Layer 4 of a small transformer language model trained on English Wikipedia (9 layers, counted from 0, width 128).
Take only the direct path to the model's output, skipping the later layers: a vector added to the residual stream pushes a token's score in proportion to its dot product with that token's output vector.

Output vectors of the tokens that the questions are about. A number n stands for (n - 500) times 0.0068.
"ã": 557 495 550 572 462 537 426 499 427 423 594 479 427 513 524 422 604 357 583 462 469 463 474 583 484 468 557 380 492 524 444 450 463 492 479 516 484 507 490 420 429 529 423 596 450 578 401 481 557 455 582 502 534 459 572 500 448 500 491 663 446 504 575 527 367 465 456 539 574 483 474 609 428 508 522 473 517 560 438 503 664 511 484 491 532 497 474 474 407 511 519 490 444 552 468 662 429 545 523 592 502 597 528 557 530 583 584 622 519 580 447 535 428 471 466 539 263 462 479 462 459 553 462 481 523 425 523 479
"ach": 526 517 522 540 593 559 494 526 488 431 473 376 442 549 521 453 587 382 519 526 458 528 523 476 416 466 421 503 369 460 572 462 452 506 552 464 520 514 507 428 487 509 532 539 510 472 545 482 588 563 521 551 476 588 453 500 403 459 451 493 458 446 579 487 459 485 532 573 517 539 512 533 526 462 552 534 497 526 441 411 617 491 541 542 496 416 435 484 516 466 416 605 470 425 484 480 393 553 435 543 450 557 439 542 540 569 565 575 540 581 523 445 525 559 492 558 506 507 539 513 508 503 439 502 404 453 505 547
"us": 465 493 537 475 447 542 608 435 504 524 495 518 467 560 493 510 456 447 455 477 533 511 458 567 490 595 580 490 498 433 524 417 563 488 455 572 431 524 547 522 560 519 456 496 547 477 542 525 506 552 528 452 451 466 465 598 401 460 412 538 487 540 513 542 475 474 492 538 473 555 483 404 596 481 516 495 457 528 462 495 576 493 476 528 513 504 541 533 435 407 549 630 488 387 451 525 536 496 531 513 473 445 444 506 434 567 518 575 488 536 469 495 575 480 448 468 470 455 399 536 539 573 496 526 505 504 504 400
"augh": 511 360 460 643 512 488 582 365 414 427 666 491 492 507 388 444 542 364 364 490 414 547 488 541 560 584 550 693 436 621 461 465 482 441 479 533 524 521 487 474 351 568 580 453 446 545 464 505 582 445 557 487 435 450 501 402 397 517 556 489 511 420 645 540 422 576 555 437 481 492 495 581 471 522 428 483 415 529 479 535 513 505 518 445 512 566 515 527 522 418 352 579 433 630 499 484 410 620 386 484 506 594 481 524 486 584 545 623 549 632 388 457 415 503 465 668 474 496 434 481 529 605 471 479 572 563 521 483
"0": 578 538 489 447 532 520 524 500 487 534 463 461 561 455 547 531 482 389 471 535 484 554 597 521 543 490 464 533 471 451 461 464 512 478 466 539 589 517 587 436 500 499 432 551 438 449 492 500 491 510 443 625 505 560 474 546 525 494 525 485 525 455 508 444 506 453 509 440 579 427 480 459 459 609 452 557 532 461 516 485 495 461 449 567 491 452 567 550 515 441 437 430 528 531 484 540 502 517 562 434 469 446 500 455 514 490 488 471 472 596 603 484 520 462 552 447 517 516 532 443 427 455 582 466 550 436 506 548
"aly": 548 544 543 548 487 647 554 387 434 491 553 530 507 518 492 453 597 360 479 453 506 521 499 501 502 597 471 490 427 504 490 451 483 404 375 490 460 449 436 639 464 529 394 428 509 469 417 452 521 478 419 532 520 522 600 492 454 440 525 612 513 584 448 509 377 444 515 525 547 549 508 588 524 521 540 510 425 444 368 476 535 468 431 567 470 555 504 630 487 552 421 635 431 597 522 561 444 437 455 538 643 536 509 515 581 582 449 524 476 575 551 359 456 617 516 534 460 522 427 473 523 522 477 532 516 353 518 504
" Gl": 524 580 515 483 520 500 545 446 410 501 513 487 464 495 527 495 483 464 420 466 507 437 476 484 522 431 520 518 460 534 484 503 506 468 528 495 530 556 502 486 513 540 494 551 447 524 521 533 655 568 555 519 527 447 540 445 497 467 492 507 497 464 585 448 422 502 485 533 501 436 462 552 427 533 494 520 518 577 486 530 560 551 519 473 507 529 508 527 458 509 530 517 422 459 484 535 445 487 481 584 491 503 485 466 503 509 547 476 523 488 473 476 474 450 582 498 448 481 509 420 476 539 405 533 500 559 517 481
"ince": 540 590 620 532 545 465 528 485 418 436 612 481 425 432 472 346 553 370 530 522 467 538 457 384 544 489 457 617 456 539 436 484 599 483 491 453 461 551 418 457 405 481 555 595 534 472 402 480 580 455 482 543 413 364 484 530 583 498 519 527 409 513 538 534 416 526 635 569 400 563 426 563 577 487 439 484 427 510 387 455 446 515 458 545 547 627 473 612 436 479 519 480 457 518 561 508 412 623 525 589 534 466 464 587 489 583 458 564 549 614 485 412 557 526 449 556 411 467 513 507 532 465 498 546 503 537 529 426
"ote": 517 447 530 496 459 421 575 539 501 503 559 444 456 468 572 346 603 316 547 495 503 546 545 457 430 496 561 570 466 571 506 494 448 380 461 518 580 488 493 516 507 571 489 578 559 569 396 493 503 427 537 635 493 503 464 513 493 493 554 529 425 543 601 490 414 506 423 558 539 474 526 540 486 603 405 413 258 509 559 477 544 421 516 451 535 546 478 566 472 529 440 413 449 510 481 470 545 625 529 613 541 459 647 448 491 535 388 525 420 540 426 368 532 616 436 496 520 420 402 496 540 576 529 582 498 486 510 566
"ich": 487 470 539 571 623 533 530 452 436 413 480 547 459 564 418 455 529 381 456 558 468 578 541 452 472 541 511 580 472 483 526 463 471 574 568 491 488 482 481 477 439 554 475 575 467 510 467 561 574 456 530 517 505 505 466 499 396 437 498 451 503 497 607 601 484 513 531 499 417 452 538 558 432 503 463 488 505 474 479 487 452 514 558 536 587 511 436 583 465 408 446 499 406 490 522 448 543 564 577 617 493 474 429 517 469 563 490 541 523 519 418 419 582 512 466 630 428 528 496 509 525 505 446 458 494 512 508 454
" following": 493 538 504 527 508 454 472 511 517 453 554 524 504 455 573 384 515 521 429 524 490 439 530 391 521 454 506 528 402 494 480 499 518 433 515 535 591 495 472 530 355 514 487 549 478 588 469 544 509 479 553 576 488 416 557 468 573 419 485 449 487 513 559 473 412 396 550 475 462 499 477 499 479 563 576 539 431 404 445 440 591 483 477 523 544 522 552 535 539 414 448 495 464 492 571 541 436 565 519 596 475 537 595 537 482 568 470 490 516 618 504 513 591 626 407 478 507 450 450 450 480 583 498 542 551 402 516 438
"Z": 540 565 512 633 576 493 600 386 371 366 639 473 516 469 470 314 585 252 537 473 524 554 507 367 558 548 566 688 239 530 539 438 487 451 502 448 519 440 519 516 429 581 522 543 485 572 292 500 676 437 555 670 392 444 395 530 378 505 584 634 364 565 611 468 117 506 486 567 614 459 303 978 533 516 427 612 326 468 360 554 652 593 436 412 660 490 429 651 546 390 448 462 412 655 389 602 448 648 518 695 565 496 465 412 495 536 533 561 822 595 547 295 550 533 307 541 282 385 449 294 471 548 484 564 621 454 660 336
"orth": 570 494 500 603 519 496 472 478 408 438 512 477 607 396 522 427 519 378 413 546 447 525 539 390 538 458 460 654 525 512 505 474 487 577 526 513 503 543 408 535 431 483 596 598 484 512 470 460 556 443 580 496 400 439 425 469 486 565 489 567 513 585 575 448 420 470 490 498 494 497 493 533 453 506 481 553 474 514 469 608 587 409 403 478 559 477 428 559 465 444 469 500 468 545 450 484 492 499 572 590 515 584 486 477 506 557 524 597 536 460 460 478 435 574 468 575 406 601 422 495 473 481 407 596 477 585 521 506
" min": 572 528 497 488 438 531 504 460 391 503 566 527 469 574 467 509 539 538 505 449 476 506 547 479 509 502 566 513 438 531 436 521 499 493 548 446 510 442 395 460 521 464 479 489 484 525 518 496 510 581 490 513 468 531 480 557 524 544 477 459 467 505 523 477 407 441 429 481 542 519 481 505 589 537 514 472 500 522 455 537 600 500 461 481 401 465 485 502 583 453 423 456 489 538 574 498 441 576 501 503 511 477 470 560 558 551 457 530 519 543 460 537 501 496 548 532 516 444 476 425 464 532 517 540 520 474 521 503
"ilit": 496 531 489 452 510 439 417 496 390 520 544 439 385 519 537 379 520 364 594 598 467 497 526 539 462 508 449 568 434 558 528 484 507 518 516 478 508 535 385 533 408 520 551 413 521 493 566 503 590 440 465 558 471 400 414 590 401 461 446 569 512 527 507 526 355 514 465 468 513 499 389 525 458 462 548 481 538 456 490 566 542 514 538 538 577 505 551 636 563 526 481 509 437 580 490 546 574 560 526 540 375 654 554 502 558 567 529 486 514 562 439 506 489 428 502 551 419 319 547 469 542 562 503 569 460 450 522 495
"ister": 454 492 515 495 382 521 642 443 541 462 558 491 431 607 323 392 633 418 498 539 524 393 433 413 486 515 490 543 361 547 503 412 541 489 472 445 477 615 553 581 416 492 527 598 464 487 480 559 454 476 469 549 483 441 423 526 443 539 516 496 472 507 543 465 411 426 479 569 453 519 496 547 395 530 466 452 422 500 568 506 610 623 449 592 567 482 538 662 492 461 471 528 413 568 434 480 469 582 529 517 523 522 363 605 600 600 525 599 652 528 506 472 471 505 394 500 516 462 502 481 448 538 542 521 518 461 519 468
"orld": 412 551 554 559 557 389 419 495 442 404 576 462 478 481 394 404 540 419 436 541 534 636 560 437 472 534 481 658 552 562 507 440 491 538 488 484 561 355 385 586 511 503 467 624 450 542 555 424 519 441 568 585 490 526 470 476 480 553 544 594 439 487 529 492 373 421 553 498 511 443 457 599 571 466 385 539 410 450 384 547 503 509 400 550 557 458 540 564 481 539 426 504 453 534 418 558 474 536 374 609 564 574 514 439 572 587 502 594 562 530 555 399 530 485 458 493 395 496 397 469 484 578 568 552 566 478 524 498
" (": 501 472 461 477 494 475 487 526 506 473 500 541 530 489 458 500 439 497 513 534 510 386 459 537 559 511 505 593 487 538 520 527 362 455 460 537 500 476 538 503 440 561 457 475 545 533 524 472 421 539 490 500 553 443 476 570 493 528 505 508 544 516 448 552 566 540 540 567 485 569 540 482 492 516 520 542 529 536 501 449 519 540 534 504 477 503 448 404 504 449 505 502 523 509 481 433 517 447 445 485 506 469 552 483 515 505 382 470 470 493 508 486 546 603 559 457 541 495 535 467 545 484 509 419 451 541 494 480
"ife": 503 445 486 512 539 503 636 446 386 421 547 373 525 439 361 349 502 361 448 556 460 534 452 457 522 451 527 701 506 515 491 450 486 597 435 519 579 557 552 493 467 579 552 484 479 555 459 549 454 409 545 640 495 438 542 471 505 548 495 574 500 467 536 449 418 521 590 424 529 462 518 600 480 503 316 582 473 432 431 487 566 547 567 448 532 486 509 495 522 521 552 480 388 595 390 487 539 595 461 553 505 483 460 509 499 547 542 628 543 571 472 443 403 516 493 591 389 423 452 481 599 541 548 526 580 481 519 440
"om": 505 518 505 501 442 550 588 543 500 527 512 507 468 499 489 418 512 331 449 483 497 532 554 421 546 536 491 495 551 499 507 465 515 526 464 554 449 463 595 509 484 495 508 507 528 468 494 529 597 576 474 415 565 468 502 542 478 419 472 456 570 542 518 576 416 472 543 599 455 452 537 533 616 387 481 402 471 479 417 452 545 463 571 571 535 541 523 450 491 439 503 525 546 442 496 486 474 396 504 412 574 527 596 447 492 511 539 518 498 558 435 473 551 485 534 520 529 496 571 507 387 501 423 548 540 491 494 430
" been": 496 445 529 575 571 554 580 541 421 462 570 501 463 485 461 312 482 437 492 553 547 409 533 466 478 495 629 507 479 498 521 437 487 359 452 533 404 440 528 450 403 554 420 635 530 561 567 508 639 480 539 646 402 361 394 442 496 539 544 505 488 664 505 547 350 608 579 501 546 521 458 575 436 546 480 498 402 506 410 532 457 516 582 469 568 506 438 623 491 466 553 469 445 593 406 652 421 463 465 489 449 488 429 497 457 617 485 534 629 594 535 452 483 596 457 472 566 412 475 388 503 518 522 530 463 493 508 473
" On": 507 567 499 547 452 468 573 459 519 495 573 432 476 487 601 451 520 418 479 464 490 501 452 470 552 504 563 562 389 461 485 479 477 542 525 464 527 459 474 452 469 501 549 465 533 580 398 498 580 534 491 498 542 491 469 452 532 437 531 477 480 532 485 519 467 550 552 435 489 522 513 544 536 484 522 525 476 500 499 499 493 496 619 498 495 534 449 541 527 473 449 505 543 482 510 520 446 602 431 535 501 520 438 443 540 453 520 519 607 470 509 515 565 537 439 515 398 478 467 437 472 535 501 494 508 466 511 528
"ode": 404 484 501 447 416 443 485 581 480 484 481 459 540 519 542 429 498 337 559 530 539 469 493 393 439 458 616 504 431 535 610 581 553 524 474 439 577 416 495 533 482 481 539 500 538 582 517 469 628 473 458 610 516 480 450 479 479 403 453 516 427 514 542 578 404 586 469 563 536 493 516 549 498 571 479 393 438 532 413 445 537 551 418 439 586 562 486 514 463 470 494 572 498 494 458 501 422 510 487 510 592 574 558 477 546 612 527 634 541 572 447 478 503 596 390 435 392 443 468 494 467 551 501 428 562 542 517 478
"ball": 550 481 420 497 554 329 353 460 557 394 595 498 380 500 456 386 500 312 569 459 441 456 550 435 565 477 451 485 336 506 377 513 365 511 524 432 458 564 565 548 491 447 566 513 425 478 543 472 509 550 584 553 475 545 518 490 451 479 500 628 557 525 588 365 352 542 498 515 490 551 432 661 520 611 538 559 344 487 455 476 621 635 504 454 548 532 560 619 511 447 455 536 452 611 451 522 518 589 446 514 387 450 516 553 512 595 631 562 518 580 597 419 459 496 476 500 420 567 558 416 510 436 514 555 565 539 506 544

Each question shows what one neuron of this layer's MLP adds at an activation of 1. A number n stands for (n - 500) times 0.00047.

n110: 453 474 567 680 445 438 519 275 448 490 259 570 558 424 463 576 363 493 464 510 481 620 354 476 442 627 375 562 598 510 410 510 356 464 526 582 520 441 537 533 394 655 399 510 340 506 399 460 473 589 543 469 509 470 322 655 465 580 456 650 524 570 478 351 568 487 466 403 479 429 674 500 568 592 421 567 562 681 519 460 513 825 698 636 205 594 463 241 362 516 641 352 484 419 576 493 542 513 305 724 625 500 344 238 493 420 631 321 585 440 660 532 661 679 506 419 503 367 632 538 479 476 562 681 482 574 379 677
Pushed up most: " ("

n197: 302 705 599 425 506 476 265 537 750 553 517 581 350 597 503 384 423 441 469 645 653 518 298 468 432 500 469 684 537 326 416 579 521 435 396 376 390 656 397 548 354 428 510 367 304 567 328 339 504 565 559 739 548 431 408 713 645 598 556 552 255 483 527 610 387 572 496 663 598 555 619 540 571 487 543 487 335 600 527 232 476 430 420 431 475 451 564 591 400 418 800 472 473 371 421 637 463 664 428 363 443 473 477 518 361 719 461 444 557 421 544 359 713 638 622 741 390 464 666 383 663 439 541 514 487 398 484 662
Pushed up most: "ince"

n357: 513 716 363 462 746 610 433 548 336 399 484 508 691 384 527 488 517 465 298 685 314 571 346 492 577 471 306 733 334 448 504 496 529 488 636 656 300 679 513 558 317 284 717 307 408 191 461 184 320 354 550 422 606 723 532 633 612 438 412 641 417 616 666 424 500 573 407 608 604 699 517 409 678 452 323 688 328 648 504 651 748 445 316 421 688 311 255 471 364 443 616 534 561 432 479 312 347 746 504 450 347 586 416 450 369 587 566 637 699 248 448 464 561 504 541 664 452 316 415 692 549 547 276 405 527 827 665 504
Pushed up most: "orth"

n476: 458 635 553 637 570 655 546 517 550 360 314 314 527 493 403 536 628 417 396 374 446 258 762 636 506 538 486 543 482 611 660 585 611 372 384 480 530 465 475 517 454 489 561 372 279 404 412 487 382 433 617 414 434 350 507 588 450 621 333 513 569 428 379 532 455 372 647 701 590 459 517 382 444 576 539 606 694 612 457 364 664 660 358 526 404 430 420 201 674 605 554 190 638 525 595 476 395 483 334 396 588 490 388 622 442 702 561 287 637 757 434 444 460 513 436 679 457 398 587 507 698 631 473 636 469 469 629 490
Pushed down most: "ote"

n65: 262 514 574 466 639 273 688 678 599 690 546 511 457 574 510 248 426 446 457 578 615 249 618 195 439 600 489 786 296 324 550 641 594 421 472 667 399 407 485 350 594 466 594 439 559 610 396 408 581 575 474 340 600 482 361 446 580 261 219 441 366 313 545 448 415 403 425 573 634 568 522 239 526 637 615 613 442 551 486 493 474 615 676 507 545 726 500 335 525 500 458 392 475 523 253 419 562 618 742 504 459 551 574 507 461 473 662 515 691 441 553 624 477 618 500 574 489 406 675 662 336 640 565 554 577 567 237 333
Pushed up most: "ode"

n383: 489 531 647 575 497 497 245 588 438 206 574 574 578 537 343 683 722 496 629 260 510 493 549 571 207 468 330 308 463 544 365 428 524 537 661 476 524 718 471 469 543 525 449 532 409 375 642 687 626 458 302 496 690 531 497 500 525 462 426 529 532 684 407 229 484 445 273 515 664 349 321 485 539 630 606 453 466 424 527 236 535 417 634 586 496 507 365 493 441 332 457 489 411 576 604 504 610 507 543 363 486 545 487 349 235 369 546 563 539 582 604 426 471 421 595 719 550 708 558 643 645 604 606 614 529 489 528 524
Pushed up most: "ball"

n500: 609 575 462 642 518 680 392 650 533 532 650 595 392 555 580 394 497 530 565 526 574 446 548 413 561 497 491 572 493 421 552 444 600 407 488 585 369 423 461 525 490 576 359 349 608 671 608 723 443 424 415 582 436 443 370 642 652 576 570 420 532 465 446 630 377 484 477 566 371 383 634 417 413 293 482 427 534 528 461 308 636 533 342 542 526 676 484 424 569 297 559 410 460 460 531 656 340 538 653 462 222 387 527 734 480 646 527 326 325 290 457 488 379 680 537 605 682 419 605 297 618 441 438 541 506 548 475 500
Pushed down most: "orld"

n262: 497 678 650 404 388 553 586 415 547 525 585 509 497 471 480 488 411 417 512 368 503 555 494 469 447 470 485 613 449 677 350 593 488 645 512 602 360 551 242 428 624 601 697 528 381 494 345 447 451 500 557 317 197 648 527 367 531 345 579 372 600 470 388 587 444 592 494 525 554 612 607 484 552 657 457 445 533 443 514 298 590 437 555 457 350 500 611 606 488 446 619 478 494 462 371 418 637 649 647 470 404 497 517 344 593 671 611 706 404 557 413 594 564 405 479 468 619 553 571 532 452 456 646 344 464 421 311 497
Pushed up most: "ince"

n290: 656 443 482 425 411 686 537 534 463 402 528 596 651 401 575 693 386 470 472 477 478 571 455 428 527 390 478 413 334 517 469 516 462 578 336 567 443 422 431 503 500 423 763 553 506 516 436 500 416 440 423 510 600 497 334 612 426 500 484 521 330 580 632 681 360 425 618 333 349 518 503 587 543 148 485 673 503 487 561 383 586 540 617 546 444 441 539 471 261 434 433 790 456 608 554 626 493 477 513 209 664 484 537 308 639 574 518 529 418 543 407 444 486 609 535 305 469 421 612 375 658 606 506 484 659 623 741 484
Pushed up most: "Z"

n330: 665 411 575 452 509 549 503 603 605 522 609 621 420 350 615 455 472 705 521 420 408 509 459 440 541 588 422 353 737 474 360 711 497 417 352 605 552 570 381 565 275 451 642 506 342 524 417 456 226 608 603 239 380 488 372 491 523 695 579 350 677 538 413 401 488 614 312 422 526 404 645 638 583 533 491 527 618 472 449 627 475 700 455 580 613 364 599 444 531 509 383 583 534 568 519 614 411 434 736 591 606 580 352 424 560 418 388 503 551 387 407 582 576 527 460 480 479 403 573 467 390 558 531 438 557 329 461 542
Pushed up most: " min"

n475: 453 392 656 507 431 336 456 390 589 734 466 572 483 411 410 568 482 496 573 493 406 743 369 352 493 579 426 703 429 478 321 612 420 510 497 623 549 610 613 549 682 522 517 291 493 534 446 569 396 362 294 629 545 454 431 727 338 493 550 397 335 535 497 870 503 403 633 389 363 664 471 426 619 510 480 585 640 574 483 514 355 544 503 267 376 346 341 411 468 423 507 500 322 487 743 586 515 432 456 611 431 637 490 504 631 545 390 365 873 534 476 318 481 681 399 579 608 558 631 388 413 500 549 201 464 425 456 668
Pushed up most: " ("

n441: 493 452 494 470 461 433 417 497 314 484 591 359 557 522 588 469 343 374 336 516 503 513 520 431 410 461 684 416 432 483 434 349 411 253 606 484 401 555 430 607 567 456 526 534 575 732 626 470 552 503 639 625 553 403 399 651 497 581 392 393 577 532 280 424 533 519 734 429 303 419 513 429 394 463 340 428 526 449 481 497 355 509 575 614 500 546 573 656 674 391 598 424 538 606 397 654 609 406 707 500 314 532 581 625 264 616 540 257 507 439 475 622 541 552 662 628 711 784 636 640 382 577 583 407 467 536 552 406
Pushed down most: "Z"

n311: 437 410 659 312 291 555 625 481 524 550 700 608 542 509 500 459 447 421 497 407 609 490 342 656 497 378 624 520 400 493 265 286 484 503 411 390 558 497 581 376 594 514 471 561 652 579 612 570 533 400 503 261 419 513 596 668 415 378 530 565 500 507 456 507 436 471 640 469 445 479 345 260 513 544 435 304 412 477 550 692 667 456 617 534 598 560 650 661 591 510 537 493 548 467 585 474 497 477 459 530 654 549 330 586 396 686 497 595 470 668 500 291 486 230 423 249 500 520 510 614 616 399 577 435 494 503 903 449
Pushed up most: "us"

n89: 617 449 299 504 590 623 570 443 602 553 500 517 633 487 336 680 563 603 378 709 585 447 220 366 313 662 347 515 221 562 402 576 342 483 648 679 637 621 489 510 489 496 349 615 468 470 490 442 447 691 493 529 436 583 514 583 380 472 303 493 583 413 709 632 523 404 532 769 526 548 216 369 511 604 344 547 490 621 380 514 462 583 436 410 460 468 362 514 330 452 471 571 562 569 611 468 489 671 374 426 350 462 349 532 426 383 490 514 696 593 406 382 371 338 596 611 630 615 595 529 783 507 479 400 672 465 258 568
Which three tokens does it push up most, strongest first? "augh", "ach", "ister"

n72: 447 579 515 714 556 721 557 457 357 455 664 446 228 465 386 735 484 708 669 381 567 565 500 418 526 476 472 739 606 264 590 424 425 638 644 388 448 213 599 532 492 504 619 825 573 469 401 418 524 272 464 362 250 620 571 478 513 504 406 682 713 496 558 282 451 378 430 571 420 373 472 433 673 368 236 469 695 576 342 773 283 523 574 523 330 288 611 516 696 567 467 455 310 587 488 699 394 233 600 427 426 552 651 553 453 563 296 448 673 302 384 691 526 633 614 393 573 471 684 284 504 554 650 460 588 284 413 586
Pushed up most: "orld"

n10: 550 532 503 759 539 516 438 500 537 556 635 575 401 525 320 540 424 349 617 487 570 536 650 434 635 615 477 500 462 551 393 481 561 602 547 484 478 482 530 558 423 703 577 416 621 440 509 464 313 364 461 581 625 555 605 574 429 480 562 482 286 705 652 537 593 678 715 639 483 491 647 289 268 362 321 287 539 394 512 381 458 429 400 472 628 586 513 549 410 391 189 444 666 388 497 398 452 552 584 353 340 503 494 418 332 660 521 584 603 673 509 418 469 509 341 594 568 717 544 541 472 373 586 374 432 461 567 383
Pushed down most: " Gl"

n145: 566 416 519 626 357 318 380 669 561 563 689 407 426 359 481 281 573 496 570 497 400 593 390 483 633 438 643 482 457 468 520 442 598 557 606 605 581 442 514 388 570 618 395 489 555 530 542 586 603 366 503 372 434 636 600 672 443 507 628 529 491 360 552 595 529 527 364 446 597 396 579 611 531 470 627 352 249 249 454 427 353 308 520 379 680 524 493 586 588 591 482 538 564 466 636 359 482 366 461 821 447 642 566 756 623 367 545 165 539 344 569 291 344 406 426 551 431 546 627 464 562 592 365 436 538 621 449 736
Which two tokens does it push up most, strongest first? "ote", "Z"

n502: 554 395 624 548 453 515 575 280 438 465 430 308 512 355 521 488 344 381 617 686 586 503 535 689 369 332 325 566 490 398 619 693 624 411 606 525 550 506 439 572 519 467 665 308 446 470 467 728 475 652 613 635 626 440 543 517 490 443 420 488 379 437 521 439 453 383 587 582 559 485 703 579 397 303 464 691 696 628 434 443 600 491 573 440 412 318 574 598 306 516 461 545 562 640 434 414 487 551 409 446 593 481 324 605 370 563 337 560 581 599 391 518 457 363 518 571 557 338 702 606 503 383 556 537 543 471 457 491
Which two tokens does it push up most, strongest first? "ife", "ach"

n60: 565 494 556 714 589 456 378 534 520 484 603 338 226 565 548 448 402 334 428 431 484 461 445 451 557 422 593 637 547 530 478 497 361 399 295 462 380 720 431 490 649 537 506 240 481 354 445 533 276 488 526 487 515 580 629 488 570 468 409 494 424 458 644 675 485 361 287 866 453 432 723 547 579 416 442 612 503 513 506 493 526 503 466 537 400 568 477 381 510 484 604 503 620 375 516 361 324 364 440 442 589 697 475 523 384 503 648 452 418 634 525 659 473 701 453 503 482 682 519 402 510 758 522 557 641 559 551 428
Pushed down most: " been"

n331: 528 620 712 484 398 473 549 713 242 396 511 504 492 579 507 459 639 152 308 580 408 722 429 731 743 548 523 414 426 574 660 418 539 615 564 391 663 563 431 578 605 410 434 492 563 595 463 518 480 493 339 467 360 649 650 583 480 599 472 559 446 614 448 532 230 273 684 381 677 369 547 356 408 341 519 375 508 481 511 281 657 245 511 395 281 476 424 500 562 531 529 584 597 546 644 500 558 666 536 555 404 488 413 643 363 302 470 704 560 545 496 481 720 697 496 638 632 593 454 508 492 379 438 115 65 460 719 329
Pushed down most: "ball"

n505: 527 445 561 595 613 429 481 471 624 376 567 442 681 443 603 563 480 528 542 312 397 583 580 399 448 377 365 600 448 469 574 562 783 629 529 451 493 577 649 325 347 397 663 250 377 577 453 497 400 555 636 355 485 599 513 421 245 686 570 469 467 371 528 500 558 267 302 331 507 601 394 590 507 516 557 303 500 618 491 728 398 579 408 563 309 470 604 457 625 734 524 399 354 416 418 540 375 556 432 543 642 585 510 470 605 604 422 414 514 622 408 577 584 481 506 609 506 537 667 444 652 391 698 490 645 393 590 282
Pushed down most: " been"

n390: 493 493 623 305 643 408 656 493 535 551 581 665 490 432 740 458 510 602 621 374 546 524 507 612 590 720 713 476 444 419 484 563 549 497 435 344 606 513 407 540 304 301 474 493 412 409 376 357 402 460 487 507 528 166 395 574 514 328 405 759 494 564 334 610 488 444 490 699 602 447 564 595 486 455 567 452 503 659 442 364 400 522 548 325 497 527 408 426 550 394 566 657 487 500 650 365 242 517 562 476 387 609 555 354 362 405 418 487 363 408 539 487 606 617 405 625 728 514 513 493 643 507 500 616 380 425 412 812
Pushed down most: "ife"

n427: 476 461 527 612 518 588 465 519 497 551 452 490 552 567 478 611 463 496 519 304 688 497 547 557 620 517 718 735 552 510 371 625 467 344 394 418 372 581 439 500 411 427 595 466 597 510 604 540 450 404 570 483 512 338 571 518 479 387 433 456 400 729 519 500 380 555 571 393 218 411 366 601 527 401 383 583 523 586 643 211 291 639 363 399 610 567 659 550 368 677 414 291 467 554 480 426 619 503 599 547 585 510 510 295 682 577 606 473 388 475 372 477 271 569 289 762 640 609 426 542 415 394 425 694 454 735 519 342
Pushed down most: "ach"

n44: 481 621 419 436 610 657 428 357 552 420 406 676 466 376 402 599 557 384 509 299 386 611 428 245 448 624 600 543 546 674 570 578 491 561 533 721 531 338 671 450 578 431 432 559 424 558 488 576 380 372 327 526 523 390 374 552 435 557 564 506 397 519 443 404 445 426 535 530 510 695 598 638 327 512 608 491 693 394 542 325 575 410 548 596 529 455 478 541 385 305 650 529 485 449 491 665 493 522 649 614 217 522 582 315 400 540 583 472 641 500 609 460 433 652 574 560 302 490 491 652 507 513 376 481 638 360 436 573
Pushed up most: "Z"

n73: 322 582 376 493 420 500 374 420 569 588 593 506 477 650 372 449 607 629 500 493 604 537 630 635 534 523 378 365 608 223 394 782 598 461 561 592 474 379 463 480 585 358 520 569 493 413 428 595 460 636 603 465 458 579 503 670 721 440 413 406 567 527 570 476 383 597 379 503 528 525 447 750 649 621 462 452 562 684 566 335 490 336 321 361 394 352 493 596 474 399 500 557 572 518 470 777 559 337 459 493 368 359 427 752 420 650 341 580 344 381 363 452 412 525 643 606 332 309 519 385 567 459 647 503 606 440 523 616
Pushed up most: " min"

n391: 480 608 429 305 590 424 681 516 594 490 563 491 298 416 558 562 405 500 484 516 402 468 477 418 387 507 580 567 524 615 428 526 697 692 388 698 436 500 523 529 450 423 392 216 354 575 518 569 542 626 474 624 550 561 497 524 554 581 520 558 314 513 786 596 656 418 428 746 517 506 377 517 668 469 408 559 430 452 599 386 342 457 547 672 493 389 615 571 449 544 557 500 579 684 430 500 435 231 680 546 447 439 432 575 609 473 503 742 573 387 453 434 363 372 352 497 552 487 309 514 359 400 307 577 488 461 430 669
Pushed down most: " ("

n96: 426 727 530 526 723 536 479 638 355 578 716 617 479 532 431 490 389 504 343 556 379 666 342 526 497 227 485 454 485 332 383 493 403 679 500 363 457 675 387 689 297 595 460 530 570 454 656 629 640 429 394 458 280 562 693 477 622 441 843 259 503 485 570 354 409 586 604 553 243 733 456 504 604 384 448 426 493 619 514 563 423 615 395 563 334 604 359 646 536 363 470 519 453 576 333 552 454 456 519 610 620 486 381 452 542 370 397 650 743 600 335 528 655 500 493 442 790 500 489 450 504 515 615 304 340 415 317 613
Which two tokens does it push up most, strongest first? "ince", " been"

n422: 497 681 399 568 577 513 475 445 469 333 494 594 484 638 544 433 507 274 614 378 598 463 560 402 593 507 433 521 415 577 545 450 510 742 423 507 635 491 696 460 376 629 460 455 557 500 595 680 359 512 480 500 518 630 601 543 319 607 544 229 631 510 203 325 472 588 337 291 465 546 800 434 401 487 506 561 454 145 542 439 580 551 481 525 500 520 609 446 583 335 413 350 322 588 646 342 803 540 528 567 507 384 523 422 458 581 601 580 507 430 696 426 581 459 343 500 314 631 594 577 568 445 441 507 500 524 542 445
Pushed up most: "ball"

n7: 457 500 530 583 638 516 362 522 422 257 556 478 386 429 606 423 435 306 383 362 456 441 396 503 545 562 474 466 415 733 500 263 551 576 356 663 500 564 636 684 424 608 615 453 552 622 386 710 467 371 448 716 541 458 535 607 513 403 565 597 467 652 599 659 512 678 451 571 429 494 484 449 289 323 552 569 478 369 441 415 568 592 512 463 396 598 671 464 609 650 463 346 522 570 551 366 459 633 387 376 424 657 584 307 452 636 479 422 652 405 615 419 575 356 706 252 515 400 591 558 659 367 506 401 408 467 471 547
Pushed down most: " min"

n312: 536 576 465 516 619 415 485 404 517 503 652 441 387 574 569 332 588 645 278 594 481 419 651 458 503 371 392 350 571 567 565 554 528 541 630 525 472 449 582 401 414 480 630 523 494 453 604 446 687 649 471 380 626 522 466 389 563 355 571 579 562 378 662 530 441 245 448 490 513 375 481 443 340 509 576 451 614 681 558 506 660 503 571 500 487 604 441 497 643 475 603 438 528 401 510 581 297 210 517 623 493 725 534 539 354 379 503 481 487 257 358 280 510 403 453 678 604 338 494 611 311 602 462 738 503 698 518 438
Which two tokens does it push up most, strongest first? " Gl", "om"

n35: 646 562 224 586 589 388 437 430 612 570 546 607 500 434 430 491 654 595 488 691 576 389 455 430 630 657 393 313 450 434 601 603 468 494 497 574 459 464 555 491 515 584 394 481 530 595 406 489 512 569 461 416 443 452 401 590 391 623 276 506 541 416 523 607 378 301 485 385 597 569 307 578 415 514 628 630 414 544 431 267 536 457 491 534 386 564 518 617 402 347 413 564 621 551 500 530 434 545 475 575 567 568 615 343 415 459 354 395 607 497 546 630 411 548 488 682 440 568 451 632 510 703 262 541 571 406 340 581
Pushed up most: "Z"